Layer 3 of a small transformer language model trained on English Wikipedia (8 layers, counted from 0, width 128).
A neuron's activation on a vector x is SiLU(gate . x) times (in . x), where the dot is the dot product.

Input weights of the MLP neurons that the questions are about. A number n stands for (n - 500) times 0.0012.
n8 gate: 521,496,320,333,492,586,547,583,693,383,521,726,232,430,615,368,541,466,660,365,580,475,781,517,651,549,467,433,557,697,681,371,512,596,779,541,421,516,211,536,475,698,372,434,483,294,508,579,242,364,517,319,438,365,605,413,400,567,159,343,602,671,479,626,694,508,467,458,746,552,753,508,462,384,678,513,504,351,618,675,763,587,479,613,400,359,584,504,571,338,708,411,500,274,666,250,604,533,653,542,113,369,636,321,453,548,848,563,553,315,525,500,396,464,483,424,492,289,543,512,313,504,601,545,648,453,284,427
n16 gate: 513,725,561,232,243,459,332,562,657,384,482,667,296,601,349,400,518,366,423,445,215,591,704,563,446,478,412,653,570,231,663,571,383,668,604,331,509,272,545,431,584,522,487,662,359,572,478,829,260,513,491,452,606,298,336,642,389,180,855,726,579,582,482,404,407,301,522,616,758,448,456,442,765,403,301,713,491,319,195,461,284,420,573,375,465,436,459,592,684,708,434,336,588,427,389,469,576,618,375,731,720,758,425,363,364,517,297,285,614,478,464,735,269,370,701,315,404,575,606,513,604,273,424,587,526,336,544,522
n30 gate: 514,472,581,518,409,519,799,257,754,729,453,586,446,622,651,411,318,676,379,425,601,243,325,444,735,559,256,333,84,495,650,619,259,279,458,455,477,456,308,589,450,254,277,586,363,389,743,661,327,600,237,373,314,417,487,340,242,569,566,678,545,354,670,490,482,550,423,611,383,478,491,367,810,349,656,557,305,531,468,437,391,578,738,390,573,434,407,528,482,545,599,536,418,189,445,468,202,513,145,276,473,252,455,552,519,718,424,449,473,398,569,267,491,669,703,667,568,445,391,871,437,519,727,410,532,739,395,660
n33 gate: 535,643,635,810,504,477,523,557,691,853,690,461,603,509,727,662,329,358,549,513,445,338,530,545,824,761,626,728,587,504,692,469,371,588,289,367,408,714,680,526,522,364,342,665,347,772,367,469,433,535,451,591,369,634,418,417,160,765,581,447,474,491,226,290,456,715,426,309,717,457,364,588,549,408,659,642,509,453,255,293,299,500,752,597,751,459,469,518,633,526,487,560,439,440,381,611,593,664,470,249,548,522,421,310,730,534,551,611,509,620,584,509,174,509,469,786,504,781,532,447,668,486,549,552,678,784,324,543
n49 gate: 663,580,651,366,382,352,520,742,560,431,444,597,495,685,683,510,529,475,680,807,108,480,471,425,748,257,417,265,398,848,476,397,140,179,415,409,490,411,424,299,348,446,363,675,662,510,871,248,590,446,659,403,676,859,668,544,294,564,667,731,383,465,639,372,691,569,393,485,476,676,505,554,555,338,567,243,296,663,460,365,578,520,621,332,775,586,760,505,495,96,384,342,627,601,446,579,480,288,309,618,393,592,773,834,228,447,505,802,447,405,470,535,737,356,406,570,713,706,561,648,461,470,729,355,422,671,500,337
n68 gate: 659,563,626,131,447,610,748,659,473,598,550,596,374,731,500,342,223,313,531,432,479,410,444,437,380,474,618,657,155,170,649,584,526,607,432,582,496,563,369,577,685,531,412,679,293,549,580,513,441,416,344,430,360,648,672,306,523,593,781,654,265,495,491,682,716,306,557,496,487,709,385,566,460,557,500,647,585,595,545,526,513,509,410,416,385,346,563,259,629,582,591,358,215,178,606,593,394,223,440,389,719,639,233,709,554,380,491,656,496,701,549,150,555,560,718,581,587,632,376,588,374,622,446,313,517,640,168,294
n85 gate: 305,637,554,186,454,487,573,250,449,436,691,487,674,475,369,331,496,398,487,439,179,604,417,547,534,421,680,582,429,568,475,445,381,624,405,380,610,741,266,327,255,517,151,671,310,436,606,547,422,609,709,592,152,744,739,306,412,475,491,479,579,622,526,248,433,589,554,436,642,328,741,597,526,441,636,588,680,463,692,719,529,585,625,394,407,422,509,474,342,533,770,492,559,467,416,700,263,384,512,331,567,608,563,478,262,541,389,790,375,264,585,487,581,471,214,517,454,559,430,593,434,283,658,288,404,535,500,504
n137 gate: 496,596,394,683,599,796,415,276,508,525,360,512,391,337,683,318,582,350,500,552,607,462,488,492,612,398,729,580,255,596,598,430,500,383,298,330,587,590,170,492,484,282,467,590,442,525,429,749,614,586,179,582,590,395,512,442,470,413,674,492,439,555,434,464,508,541,545,538,573,488,554,566,625,450,875,552,379,452,337,698,701,508,745,683,446,632,571,317,304,544,394,520,393,363,475,334,397,674,428,740,381,431,598,479,678,632,311,271,435,747,148,458,763,287,679,307,520,554,680,409,395,504,383,496,769,445,525,504
n144 gate: 645,363,357,436,347,406,468,441,541,600,356,513,358,674,551,611,550,605,546,496,392,311,451,495,687,518,522,583,737,678,348,794,350,272,620,438,138,642,343,641,536,824,428,295,568,633,564,391,389,347,523,393,733,729,610,369,467,464,454,468,785,588,618,441,757,753,370,536,687,539,626,464,550,455,852,368,601,214,527,770,258,663,583,636,586,519,564,155,550,469,491,575,702,474,581,668,572,473,461,464,545,433,509,523,773,487,337,700,259,743,418,472,935,707,614,417,402,437,776,400,602,514,669,464,406,463,220,566
n162 gate: 332,517,300,374,694,469,491,530,600,370,203,684,437,168,416,734,448,513,504,425,280,553,377,460,552,419,491,548,393,731,226,384,311,214,544,530,660,570,628,471,418,650,388,423,728,382,665,760,496,539,657,812,509,544,437,599,527,669,540,578,453,598,500,252,259,552,363,596,632,404,604,175,469,608,369,586,710,634,474,618,556,617,412,322,306,380,447,531,736,487,576,429,620,408,745,210,388,398,282,535,256,445,757,562,504,714,332,557,355,627,409,482,483,647,561,285,474,461,540,452,394,429,439,334,142,469,738,504
n170 gate: 285,576,435,242,458,432,338,519,792,420,409,611,431,403,457,447,449,410,391,460,522,486,153,386,806,168,399,576,491,538,560,374,577,505,476,541,495,802,696,541,523,579,816,569,407,557,270,374,586,565,260,422,777,590,691,351,339,556,850,346,670,466,547,293,737,486,574,486,680,509,369,537,283,439,354,500,585,618,401,349,972,589,481,528,584,135,481,341,594,550,665,260,583,532,681,819,421,422,563,467,440,454,625,577,643,337,586,227,390,316,547,429,671,686,552,922,505,467,205,463,331,686,571,289,611,667,313,523
n191 gate: 422,636,607,565,832,760,513,591,591,418,473,380,669,543,727,235,207,286,351,749,533,354,610,333,470,334,521,263,688,426,598,306,479,627,724,432,431,586,385,680,577,401,573,781,436,526,600,647,557,569,661,419,586,601,269,629,518,461,509,405,470,696,574,720,530,405,457,413,560,533,543,552,779,353,584,468,421,466,762,432,440,275,742,738,474,686,408,656,570,707,258,542,543,487,659,361,353,614,592,509,598,594,688,668,624,446,525,322,845,461,431,886,641,559,513,434,606,418,250,370,724,509,592,683,619,544,388,584
n204 gate: 701,661,449,406,612,568,400,603,406,683,567,458,363,943,519,677,956,458,600,509,464,443,560,600,425,482,394,666,505,358,648,439,368,475,433,445,809,571,586,591,640,533,458,311,337,571,843,462,548,467,561,440,546,476,623,603,441,463,394,589,731,678,232,439,449,383,597,514,565,536,332,299,453,253,646,734,415,491,415,724,588,453,242,552,192,120,799,206,661,477,486,627,365,364,668,186,580,495,450,477,505,574,621,582,572,219,618,429,302,543,608,357,504,514,670,761,574,271,423,112,866,289,618,597,246,447,481,441
n237 gate: 436,683,603,443,432,538,492,411,394,496,393,520,606,436,492,401,468,260,418,519,824,447,559,635,354,504,770,504,818,866,532,339,300,589,475,760,363,527,479,610,576,600,536,321,500,769,641,653,426,544,512,452,520,211,504,917,723,544,500,588,548,413,520,688,468,480,643,528,298,574,235,456,455,661,327,391,647,473,207,394,707,678,258,597,572,430,386,591,390,366,516,500,576,308,560,585,291,614,559,375,444,639,420,554,385,473,594,541,536,427,472,238,454,426,500,451,674,556,321,456,295,603,606,448,552,368,468,512
n286 gate: 425,680,456,175,288,560,400,429,406,349,641,614,326,399,628,722,394,500,522,504,198,795,500,608,661,391,391,720,456,652,680,349,547,262,387,413,571,369,486,345,217,412,632,627,240,226,843,642,482,535,603,443,838,567,595,668,528,700,473,504,605,400,277,418,571,491,447,339,452,723,425,620,361,327,444,518,509,578,330,600,553,522,554,856,234,632,631,696,370,375,474,388,645,203,575,340,478,504,461,376,487,308,601,641,473,758,729,504,360,365,425,432,675,215,245,536,391,460,541,442,391,491,245,600,434,446,487,530
n8 in: 500,638,455,679,765,526,377,583,421,542,538,438,386,320,573,364,442,362,635,607,647,487,354,728,709,430,643,496,242,387,447,566,472,500,403,549,380,453,313,605,822,364,488,807,360,454,275,305,504,393,345,615,434,571,290,426,162,741,287,388,369,398,363,433,723,512,590,425,312,564,554,521,609,459,637,487,403,633,378,561,833,384,525,691,537,534,369,743,609,617,716,520,570,645,475,313,703,317,572,309,648,369,381,708,517,528,585,429,586,361,197,529,400,536,621,525,614,777,384,637,703,555,458,529,361,496,459,516
n16 in: 337,901,574,297,575,217,455,535,203,588,541,487,466,309,242,779,579,313,402,496,479,140,586,419,482,470,461,357,517,576,422,522,346,657,383,349,416,299,775,692,557,329,518,244,342,420,540,399,563,710,535,552,352,576,521,430,197,659,450,623,621,518,500,562,688,456,283,553,630,496,364,474,140,355,268,505,433,453,278,603,483,482,473,738,412,550,630,359,487,543,504,376,435,466,509,712,562,629,445,359,474,569,487,739,604,743,436,606,535,643,562,352,204,607,815,272,257,610,464,342,547,495,478,587,283,622,786,556
n30 in: 454,426,545,440,386,628,481,784,721,376,669,464,491,441,636,556,673,745,597,675,368,617,581,691,574,532,505,379,170,712,627,600,536,399,840,357,674,604,495,620,792,414,477,225,946,597,656,376,481,573,408,238,428,824,562,464,763,495,505,577,523,382,560,559,291,564,604,740,703,403,587,688,421,546,567,405,509,438,311,335,618,514,509,665,701,331,370,599,685,527,540,349,373,411,587,541,436,460,420,340,640,428,464,599,505,593,536,528,275,681,747,505,619,260,813,881,405,327,547,445,357,125,306,428,315,467,701,678
n33 in: 332,540,684,282,756,638,301,438,473,509,623,443,509,465,368,409,716,214,612,559,564,409,487,635,736,421,504,496,413,442,491,327,470,342,491,535,748,567,396,547,310,504,760,408,540,626,736,473,563,844,705,434,461,657,651,615,542,655,405,456,670,486,749,399,478,694,426,415,666,320,588,291,536,310,241,602,482,272,478,565,355,367,161,482,624,491,698,568,715,491,313,616,504,569,416,442,589,417,367,580,526,766,302,541,686,530,435,482,238,235,766,595,236,694,536,711,919,562,702,270,387,464,433,400,391,582,562,595
n49 in: 308,491,500,554,429,551,226,402,532,312,468,681,714,412,546,719,380,716,640,560,470,327,544,627,621,491,668,559,526,225,725,286,430,509,300,531,469,589,797,487,625,602,553,412,705,527,791,670,382,598,635,646,566,613,448,251,360,522,404,536,628,620,653,679,744,660,557,374,390,323,442,460,532,638,644,621,283,396,658,290,686,276,486,711,397,436,618,656,707,670,337,483,403,431,705,518,634,198,452,397,752,196,354,468,751,669,635,275,791,428,424,436,414,474,568,632,627,629,315,455,784,377,378,236,487,509,420,743
n68 in: 438,668,579,495,472,461,616,671,247,609,243,687,662,537,641,452,246,600,505,523,250,626,597,206,405,327,687,582,444,218,374,387,601,550,500,583,661,415,427,698,538,514,227,710,448,802,305,472,519,693,686,444,369,610,191,453,456,192,563,552,416,218,619,490,354,250,519,433,481,340,467,557,586,661,463,870,443,758,768,713,270,377,553,690,561,544,644,471,447,398,942,482,472,647,495,386,751,486,583,353,753,845,378,830,670,532,712,429,533,323,756,606,691,394,514,615,365,340,573,344,389,621,658,430,439,597,391,376
n85 in: 160,398,368,708,440,543,312,339,361,325,736,514,221,300,784,387,550,653,635,571,412,406,482,46,676,482,527,752,768,570,477,266,469,312,561,275,311,583,443,911,253,678,601,763,459,486,463,366,294,505,607,709,564,593,487,509,620,565,538,651,781,803,518,495,340,550,332,236,464,318,601,670,723,165,545,524,677,504,560,531,582,293,552,523,518,382,481,287,523,312,586,482,696,580,399,532,564,450,594,367,395,396,509,222,585,384,639,662,364,477,560,766,540,410,574,603,568,385,481,578,459,759,449,486,228,613,546,411
n137 in: 712,526,444,213,465,352,783,392,688,509,549,157,848,538,375,371,660,592,509,533,396,682,704,279,509,466,714,289,534,749,624,465,390,477,531,487,513,418,482,256,422,496,741,397,362,553,465,174,615,315,858,440,727,689,466,673,514,470,376,690,534,393,709,650,237,504,299,644,406,400,357,383,623,561,530,613,346,344,377,369,264,596,328,426,526,144,359,504,522,521,466,597,268,609,418,552,634,351,777,474,436,491,612,522,363,370,411,592,479,575,483,408,558,441,408,430,619,319,244,660,377,504,522,577,406,611,344,517
n144 in: 407,349,789,484,449,447,458,366,578,340,685,612,434,825,368,442,269,375,730,579,500,332,364,379,604,632,434,458,393,479,760,629,350,516,621,173,773,338,595,315,331,505,715,723,275,469,686,526,379,485,464,464,454,526,736,438,602,562,468,510,130,632,629,439,346,752,414,573,424,470,664,639,79,387,324,425,474,640,604,465,337,386,799,82,371,389,510,320,677,440,414,570,582,525,726,252,351,535,535,330,408,287,117,25,326,410,430,407,622,271,536,693,718,515,630,563,713,875,420,279,440,579,334,328,515,769,979,760
n162 in: 500,532,518,586,737,514,491,338,834,621,449,691,575,540,449,638,701,419,73,599,479,473,632,523,568,522,761,200,248,437,296,446,574,462,249,666,415,730,784,591,621,366,295,482,433,450,266,478,756,313,369,518,429,627,190,670,411,576,624,732,288,459,613,374,478,509,898,274,571,591,549,509,767,482,557,626,382,474,251,478,389,626,495,576,589,647,623,417,514,290,487,596,567,456,357,320,397,526,491,621,331,579,664,500,454,557,565,266,540,573,679,550,685,352,347,573,597,469,523,617,904,431,839,632,398,454,433,417
n170 in: 265,519,159,671,518,576,420,454,644,463,434,377,815,418,576,392,381,491,393,434,328,260,716,584,287,618,305,444,355,268,482,748,594,505,702,352,707,395,406,531,491,564,468,523,555,75,505,182,331,738,398,109,801,481,482,174,404,477,580,404,328,576,458,764,683,303,395,491,654,602,454,555,588,381,316,275,421,411,356,648,258,302,392,666,477,585,374,642,454,599,391,339,413,428,633,486,574,360,768,500,436,731,573,377,561,464,657,505,582,211,362,720,619,460,495,276,428,555,405,689,387,613,361,659,396,458,210,625
n191 in: 659,335,518,450,233,594,347,500,683,373,649,325,664,683,505,398,527,463,578,465,478,407,784,574,491,437,509,399,697,912,518,333,443,357,634,460,477,754,528,531,514,811,459,411,428,417,668,336,597,581,559,343,644,353,619,699,287,455,477,464,330,645,359,809,293,957,625,404,549,570,572,396,477,401,641,448,670,452,624,500,621,259,246,523,518,873,537,509,582,323,344,482,487,597,310,477,563,433,377,776,388,563,567,500,542,491,606,628,674,899,400,514,531,712,550,675,496,636,200,455,251,463,157,380,554,305,731,368
n204 in: 417,272,618,426,472,724,472,376,454,482,585,436,351,563,500,542,431,607,803,562,526,340,536,645,509,750,836,435,387,700,423,587,518,321,359,329,642,679,368,580,747,349,459,282,212,612,352,551,458,363,435,750,414,547,634,541,404,518,250,385,205,500,435,565,564,633,900,620,319,233,445,560,166,385,325,486,393,205,430,500,468,445,378,514,642,481,659,230,537,585,455,273,578,294,468,431,592,225,460,247,500,360,473,330,486,518,697,301,418,505,320,701,496,352,699,481,622,133,490,316,613,787,644,229,346,298,532,656
n237 in: 420,491,544,504,788,417,718,522,388,540,646,324,587,491,843,491,673,433,252,526,543,818,500,577,473,772,346,653,693,680,482,518,349,785,210,552,464,576,386,491,593,518,522,48,655,518,598,580,622,416,469,680,390,253,483,314,454,536,587,535,728,486,277,461,774,429,540,424,469,393,717,700,289,500,327,699,500,470,693,522,676,326,368,620,624,637,401,573,325,617,618,431,306,548,491,540,633,361,323,420,628,636,601,550,687,573,543,375,430,590,625,238,722,504,370,554,329,504,215,264,409,432,814,487,289,291,367,332
n286 in: 495,914,211,465,470,693,392,707,531,490,691,655,431,396,661,546,199,352,464,214,350,624,342,546,505,410,346,664,395,495,325,293,623,367,454,638,540,615,221,623,520,500,344,699,410,362,662,601,629,365,419,505,495,428,313,545,832,510,428,490,435,542,105,653,686,827,565,297,391,910,309,813,327,465,392,269,551,701,561,470,665,515,629,930,374,780,269,500,632,436,187,627,735,578,490,424,470,421,417,752,870,495,505,231,505,476,397,246,639,679,237,423,456,687,622,526,694,394,338,561,362,505,327,460,435,474,833,769

Each question shows a token from some text and the vector x that enters the MLP there. A number n stands for (n - 500) times 0.007.

" pl": 459,507,464,554,524,505,470,489,610,548,426,509,532,491,593,466,512,648,491,333,638,693,426,537,374,276,420,412,476,461,353,676,511,236,504,360,454,433,448,572,618,516,646,531,335,572,647,340,472,426,609,536,512,676,459,410,490,168,487,601,354,680,457,312,646,644,542,478,462,292,539,487,426,651,385,297,423,629,609,505,509,356,485,488,645,559,557,577,648,404,499,393,190,658,531,370,531,552,681,489,545,491,398,622,708,465,317,317,441,520,624,455,386,304,391,547,568,541,608,615,569,463,464,545,543,475,677,367
Which neuron lights up most? n49

" Ch": 382,423,462,435,559,556,630,707,478,473,533,376,721,440,495,450,462,552,550,277,655,461,568,581,414,468,548,434,516,460,457,523,469,199,658,420,580,502,503,479,624,646,624,429,464,422,484,359,515,526,457,589,485,493,409,423,569,345,517,642,282,619,663,203,443,596,470,609,346,380,526,539,466,532,327,357,446,540,520,398,482,330,333,537,632,631,344,620,637,649,453,449,388,568,538,493,526,445,673,494,532,472,590,694,764,596,395,421,427,606,639,424,432,358,326,623,625,405,492,627,560,395,633,537,514,473,632,512
Which two neurons fire most, strongest first? n191, n85

"al": 377,466,570,703,458,510,475,631,721,599,649,453,635,337,472,421,312,480,395,249,675,467,539,528,547,554,402,561,791,649,356,525,639,467,248,398,484,429,683,742,552,660,406,588,357,592,577,450,632,337,659,657,597,516,515,542,493,582,463,538,478,597,492,391,290,553,330,512,482,378,549,375,434,506,560,425,446,615,362,583,625,399,575,312,519,563,635,696,460,345,461,561,427,492,689,259,329,506,376,513,497,491,464,532,448,536,362,470,514,503,541,367,248,377,524,441,587,177,527,475,643,327,463,400,580,594,702,424
Which neuron lights up most? n162

" which": 408,478,609,276,609,723,467,533,491,411,488,451,442,700,597,310,469,509,442,194,651,604,490,512,431,642,731,437,524,660,554,649,391,425,538,378,457,306,582,628,629,741,413,539,645,391,410,561,527,439,510,544,425,275,510,552,377,152,590,422,450,605,506,293,738,535,575,508,367,340,534,590,504,560,455,367,431,649,528,585,506,374,607,576,456,541,516,690,465,371,523,445,404,746,500,404,510,448,672,483,455,575,469,444,510,610,489,375,523,737,575,363,379,503,475,470,602,416,638,499,444,425,453,548,518,466,582,358
Which neuron lights up most? n237

"e": 454,496,508,644,525,532,493,559,548,487,572,509,456,531,553,576,507,572,610,257,745,298,746,571,359,537,474,401,467,704,508,506,569,315,720,282,397,446,393,541,529,533,476,520,447,528,476,495,366,409,575,542,385,391,454,468,495,369,426,542,358,582,505,259,616,345,400,578,580,436,269,677,268,610,520,323,378,491,638,570,678,360,384,442,504,398,625,650,378,567,598,391,386,664,553,391,559,509,597,486,630,505,418,559,495,441,313,485,425,624,570,437,362,548,264,366,662,327,414,621,302,214,500,597,566,523,592,622
Which two neurons fire most, strongest first? n162, n8

"s.": 449,512,558,431,530,632,368,491,552,484,538,604,563,584,509,452,411,577,642,193,503,513,545,371,493,673,784,514,409,473,473,471,470,392,536,306,526,585,576,586,628,599,508,491,450,293,508,398,716,414,733,498,471,272,606,526,494,470,559,561,691,541,517,358,675,386,513,594,467,513,534,721,452,472,441,274,406,613,561,658,526,483,524,467,461,665,560,617,619,398,629,567,495,717,638,493,554,562,679,281,386,389,511,543,765,574,401,407,604,627,630,325,259,318,374,407,584,452,646,458,508,396,550,575,655,536,521,450
The three highest activations, in order: n286, n8, n30

"w": 639,307,583,554,558,433,404,495,478,572,535,425,469,497,551,407,484,508,499,255,499,539,603,511,518,392,466,717,524,596,428,529,494,415,367,452,619,595,518,780,555,752,518,508,489,495,705,531,575,584,728,488,534,476,369,376,445,460,586,336,598,671,586,339,374,354,280,456,516,485,368,626,393,511,479,421,387,619,433,565,390,482,604,514,509,503,534,606,368,368,279,444,495,354,479,444,89,368,481,604,575,282,246,664,398,573,366,520,442,539,570,493,416,487,469,371,735,215,531,663,349,353,559,472,368,438,555,371
Which two neurons fire most, strongest first? n286, n85

" F": 474,524,436,408,506,474,399,460,527,511,492,646,566,576,465,331,406,564,574,318,615,496,528,536,452,507,553,529,531,588,318,452,512,79,480,403,348,485,484,540,616,531,764,472,356,542,479,395,529,456,437,502,508,512,584,394,484,280,610,642,458,500,571,226,514,487,477,621,422,296,540,565,620,587,380,381,392,637,530,569,450,269,533,484,664,550,453,564,488,516,623,478,382,556,525,505,544,490,772,489,579,449,574,598,658,526,460,449,495,715,604,476,322,425,313,565,535,376,639,555,494,488,688,570,537,409,605,447
Which neuron lights up most? n286

"v": 418,212,683,471,460,658,609,532,432,434,496,462,531,426,595,516,517,438,358,360,678,410,450,543,577,394,404,323,483,508,546,415,643,382,531,368,530,229,633,539,670,556,551,464,405,419,675,297,555,322,672,607,555,593,426,449,455,452,614,399,608,650,420,436,442,353,490,460,568,443,551,445,425,547,612,366,407,629,449,528,421,291,759,506,257,374,387,415,480,387,294,689,465,616,605,576,338,453,664,572,710,361,473,340,442,636,528,399,569,588,505,605,243,249,514,507,434,452,551,535,424,308,573,563,525,495,553,389
Which neuron lights up most? n68

"g": 315,406,748,580,512,425,522,520,653,489,657,626,399,439,469,450,525,479,459,82,565,557,506,609,514,430,345,491,484,650,296,404,631,426,440,323,588,416,425,685,712,608,359,428,451,431,544,391,425,410,508,610,518,530,608,427,563,470,559,612,460,491,471,248,351,342,234,537,633,518,182,417,436,460,510,403,370,578,497,539,368,476,672,294,457,578,484,622,346,587,426,471,520,455,571,400,285,565,545,657,518,535,340,428,509,453,386,513,273,533,556,455,364,338,371,440,561,383,519,505,607,430,473,576,345,511,663,532
Which two neurons fire most, strongest first? n16, n30

"an": 519,476,650,170,437,691,582,435,409,535,403,350,529,440,555,344,500,562,481,296,679,236,538,707,425,400,417,499,501,483,545,437,748,253,580,491,483,377,491,509,567,527,520,553,387,517,495,461,838,418,637,474,437,495,466,345,548,366,584,449,408,617,577,285,368,467,683,476,638,585,349,563,553,723,400,462,470,611,594,414,715,428,439,460,608,489,598,458,389,371,431,302,272,613,433,384,454,419,610,411,407,401,421,654,520,580,529,449,330,631,498,422,353,499,441,566,631,375,497,526,689,505,621,480,568,622,441,604
Which two neurons fire most, strongest first? n68, n204

"enc": 370,319,648,460,509,651,464,558,573,378,506,355,577,302,469,264,501,658,494,105,745,499,515,532,445,342,522,372,506,563,376,265,701,475,532,330,687,254,574,594,449,651,420,507,427,361,504,300,666,503,633,523,556,482,441,389,409,553,500,529,408,543,386,354,486,421,438,419,469,451,445,545,531,426,510,356,343,725,497,501,459,520,659,544,397,589,605,772,389,359,442,609,621,434,760,597,377,408,533,603,588,565,531,453,444,654,424,473,561,533,579,570,394,271,327,356,522,358,703,519,506,495,483,437,588,492,576,407
Which neuron lights up most? n286

"ib": 549,587,546,502,496,513,539,598,476,504,488,469,464,626,548,453,474,479,401,285,690,434,591,712,460,531,449,425,487,497,451,362,383,243,722,504,299,381,636,654,500,611,601,273,573,412,622,454,484,441,689,654,474,434,306,334,616,222,521,634,478,534,557,396,357,251,570,663,497,585,421,458,408,596,316,543,548,638,391,419,525,399,423,593,628,467,499,496,365,418,300,405,364,573,411,432,522,555,671,581,641,411,405,643,508,307,328,353,412,517,565,406,241,429,513,613,627,407,640,443,499,208,481,439,478,716,368,527
Which neuron lights up most? n16

" e": 614,407,430,492,449,538,331,507,495,571,544,409,678,549,584,425,453,542,485,224,752,521,505,565,465,433,443,461,397,497,354,691,541,333,446,353,395,451,517,445,622,536,693,504,295,520,455,598,532,366,597,378,512,536,401,364,492,407,484,528,365,631,544,171,640,447,483,577,419,349,608,657,457,577,368,285,438,524,505,643,575,432,305,504,446,586,542,643,645,463,455,434,264,696,681,460,683,516,666,482,440,416,506,663,655,460,342,376,468,690,627,468,391,409,429,625,594,526,551,590,626,388,537,498,627,508,549,463
Which neuron lights up most? n85

"1": 328,421,511,393,408,691,499,438,462,430,718,402,759,569,549,393,564,652,454,404,729,504,583,628,490,527,722,562,535,618,473,513,456,371,609,259,366,381,596,396,672,717,535,479,280,454,487,375,641,406,497,525,541,458,408,384,510,318,542,567,438,512,450,299,606,457,378,413,584,400,394,592,542,440,321,375,296,572,437,513,478,423,466,562,413,650,395,566,502,408,329,720,522,610,709,321,448,421,781,378,546,377,420,415,702,559,637,555,439,544,604,515,423,348,430,446,388,620,696,523,388,505,430,506,543,512,715,501
Which neuron fires most, and how strongly? n286, at about 0.88

"os": 437,399,499,624,424,621,633,375,604,498,477,482,488,565,720,626,519,499,500,218,766,166,419,387,502,287,220,430,582,386,348,595,589,374,378,300,384,344,550,605,635,669,527,594,478,387,571,422,596,458,661,528,486,445,423,527,580,393,480,624,546,668,496,425,454,400,322,551,638,538,473,624,382,559,602,547,289,465,488,582,547,435,482,383,571,574,420,656,444,339,489,539,429,658,505,351,589,661,685,477,426,304,442,615,443,486,289,351,545,620,611,460,360,535,309,300,495,389,485,627,318,379,538,577,424,506,691,492
Which neuron lights up most? n204

"rib": 469,416,789,531,520,584,523,379,526,439,413,516,717,464,559,335,612,554,499,240,627,478,491,443,511,526,620,411,480,415,386,467,580,375,752,259,271,332,569,535,513,362,699,549,426,388,489,325,645,541,496,594,571,469,458,222,533,351,628,482,512,617,669,411,395,270,528,513,458,466,650,574,505,539,327,406,532,643,402,620,435,378,408,309,594,493,698,454,354,388,405,801,494,501,422,503,487,395,570,854,686,447,375,600,474,656,359,501,455,630,584,498,297,509,349,572,744,399,558,477,474,529,522,501,514,501,489,456
Which neuron fires most, and how strongly? n237, at about 0.41

"as": 470,523,598,320,465,478,665,602,493,482,429,564,544,618,707,424,403,707,466,280,618,281,444,469,420,434,343,600,584,612,438,564,707,335,462,443,534,434,539,519,734,462,444,377,500,404,516,437,531,393,633,397,416,482,446,382,425,297,557,588,364,557,616,421,374,284,572,593,581,383,394,585,437,618,514,501,253,474,424,395,625,532,566,572,534,402,460,445,491,352,429,292,421,582,465,430,447,545,747,484,500,508,330,651,526,491,361,300,380,649,739,447,215,310,376,537,540,347,547,467,473,327,524,381,481,671,303,498
Which neuron fires most, and how strongly? n68, at about 6.6

"gr": 433,411,504,613,475,554,620,463,577,415,522,537,707,516,583,296,427,384,585,198,638,276,654,612,273,357,324,444,598,558,318,521,461,461,303,375,495,508,463,745,460,694,498,731,510,381,641,371,573,372,647,689,391,467,438,420,524,512,513,608,378,560,531,436,513,533,482,363,580,508,450,692,395,471,343,369,239,553,561,448,486,507,387,516,644,480,464,683,548,447,387,585,310,682,685,535,447,447,647,580,503,634,291,560,532,642,383,503,359,524,626,618,258,425,359,417,393,560,551,620,487,424,395,594,597,470,654,396
Which neuron fires most, and how strongly? n191, at about 1.6

"i": 479,441,555,634,566,751,432,313,525,420,599,447,661,455,531,554,659,531,395,276,676,637,774,610,333,369,598,482,446,438,406,495,504,592,438,351,529,289,420,512,599,363,504,680,219,281,428,448,504,394,769,490,647,529,408,420,378,505,526,575,468,648,583,376,510,628,426,494,487,445,351,487,250,348,439,368,440,603,468,533,325,430,474,580,515,578,633,526,324,324,416,629,605,745,609,349,517,439,526,557,430,321,403,711,562,479,397,392,533,503,501,584,188,454,578,493,681,380,596,409,523,459,474,482,629,485,701,478
The three highest activations, in order: n286, n191, n137

"ed": 406,456,654,562,390,545,459,467,565,558,566,474,542,542,550,450,563,548,584,275,628,208,584,438,290,610,371,564,543,467,566,379,647,281,469,522,463,471,392,452,738,653,610,519,544,506,608,497,693,429,660,646,300,529,576,344,632,171,653,587,563,719,442,366,551,347,395,556,643,488,439,613,329,487,550,578,434,497,500,711,373,400,462,412,675,569,441,592,471,520,368,454,531,670,482,215,372,519,653,404,404,359,373,597,523,520,203,512,443,555,513,334,397,407,453,432,426,354,573,540,494,359,631,540,476,527,683,564
The three highest activations, in order: n8, n144, n16

"anc": 461,342,608,309,767,776,499,395,495,422,549,493,476,373,561,447,546,433,565,347,626,549,379,614,368,326,490,337,596,480,323,328,606,327,767,237,580,320,517,422,546,498,521,312,463,343,586,224,574,490,714,532,609,435,562,331,419,523,561,546,476,515,441,331,544,450,443,417,565,388,485,573,376,392,354,410,444,558,431,435,515,393,567,626,374,414,473,588,478,590,509,595,509,417,696,503,436,372,605,573,658,546,414,635,443,626,339,521,612,523,426,486,267,228,512,372,625,213,600,519,392,473,433,532,491,490,566,369
Which neuron lights up most? n286

"ly": 622,420,432,490,448,561,536,607,673,493,504,420,586,580,445,380,592,630,490,196,652,526,642,548,421,600,786,516,564,546,416,422,688,531,565,301,428,362,528,625,693,595,520,445,289,397,526,374,656,402,504,552,306,388,483,403,434,302,500,488,429,575,550,321,598,591,349,644,502,383,493,550,299,427,421,315,463,417,411,597,433,489,629,298,654,561,535,771,630,579,601,528,466,626,472,698,519,456,632,479,573,418,633,333,514,654,384,446,615,539,472,456,347,134,532,686,613,317,680,644,501,492,456,357,590,539,577,306
Which neuron lights up most? n68

"ol": 429,378,557,628,523,577,401,466,518,669,436,371,523,510,622,551,480,504,557,328,519,304,455,532,629,690,390,357,493,408,329,690,459,314,558,489,260,476,684,373,582,542,588,626,485,557,622,491,559,563,706,632,695,346,490,291,436,275,577,609,453,688,563,332,306,516,580,601,448,411,590,536,415,624,274,382,514,539,496,461,522,516,490,355,674,667,463,414,491,548,467,492,358,543,516,557,638,404,453,649,694,392,373,484,595,585,414,541,348,573,583,447,313,430,355,530,686,261,565,293,562,337,645,582,605,615,624,407
Which neuron fires most, and how strongly? n33, at about 2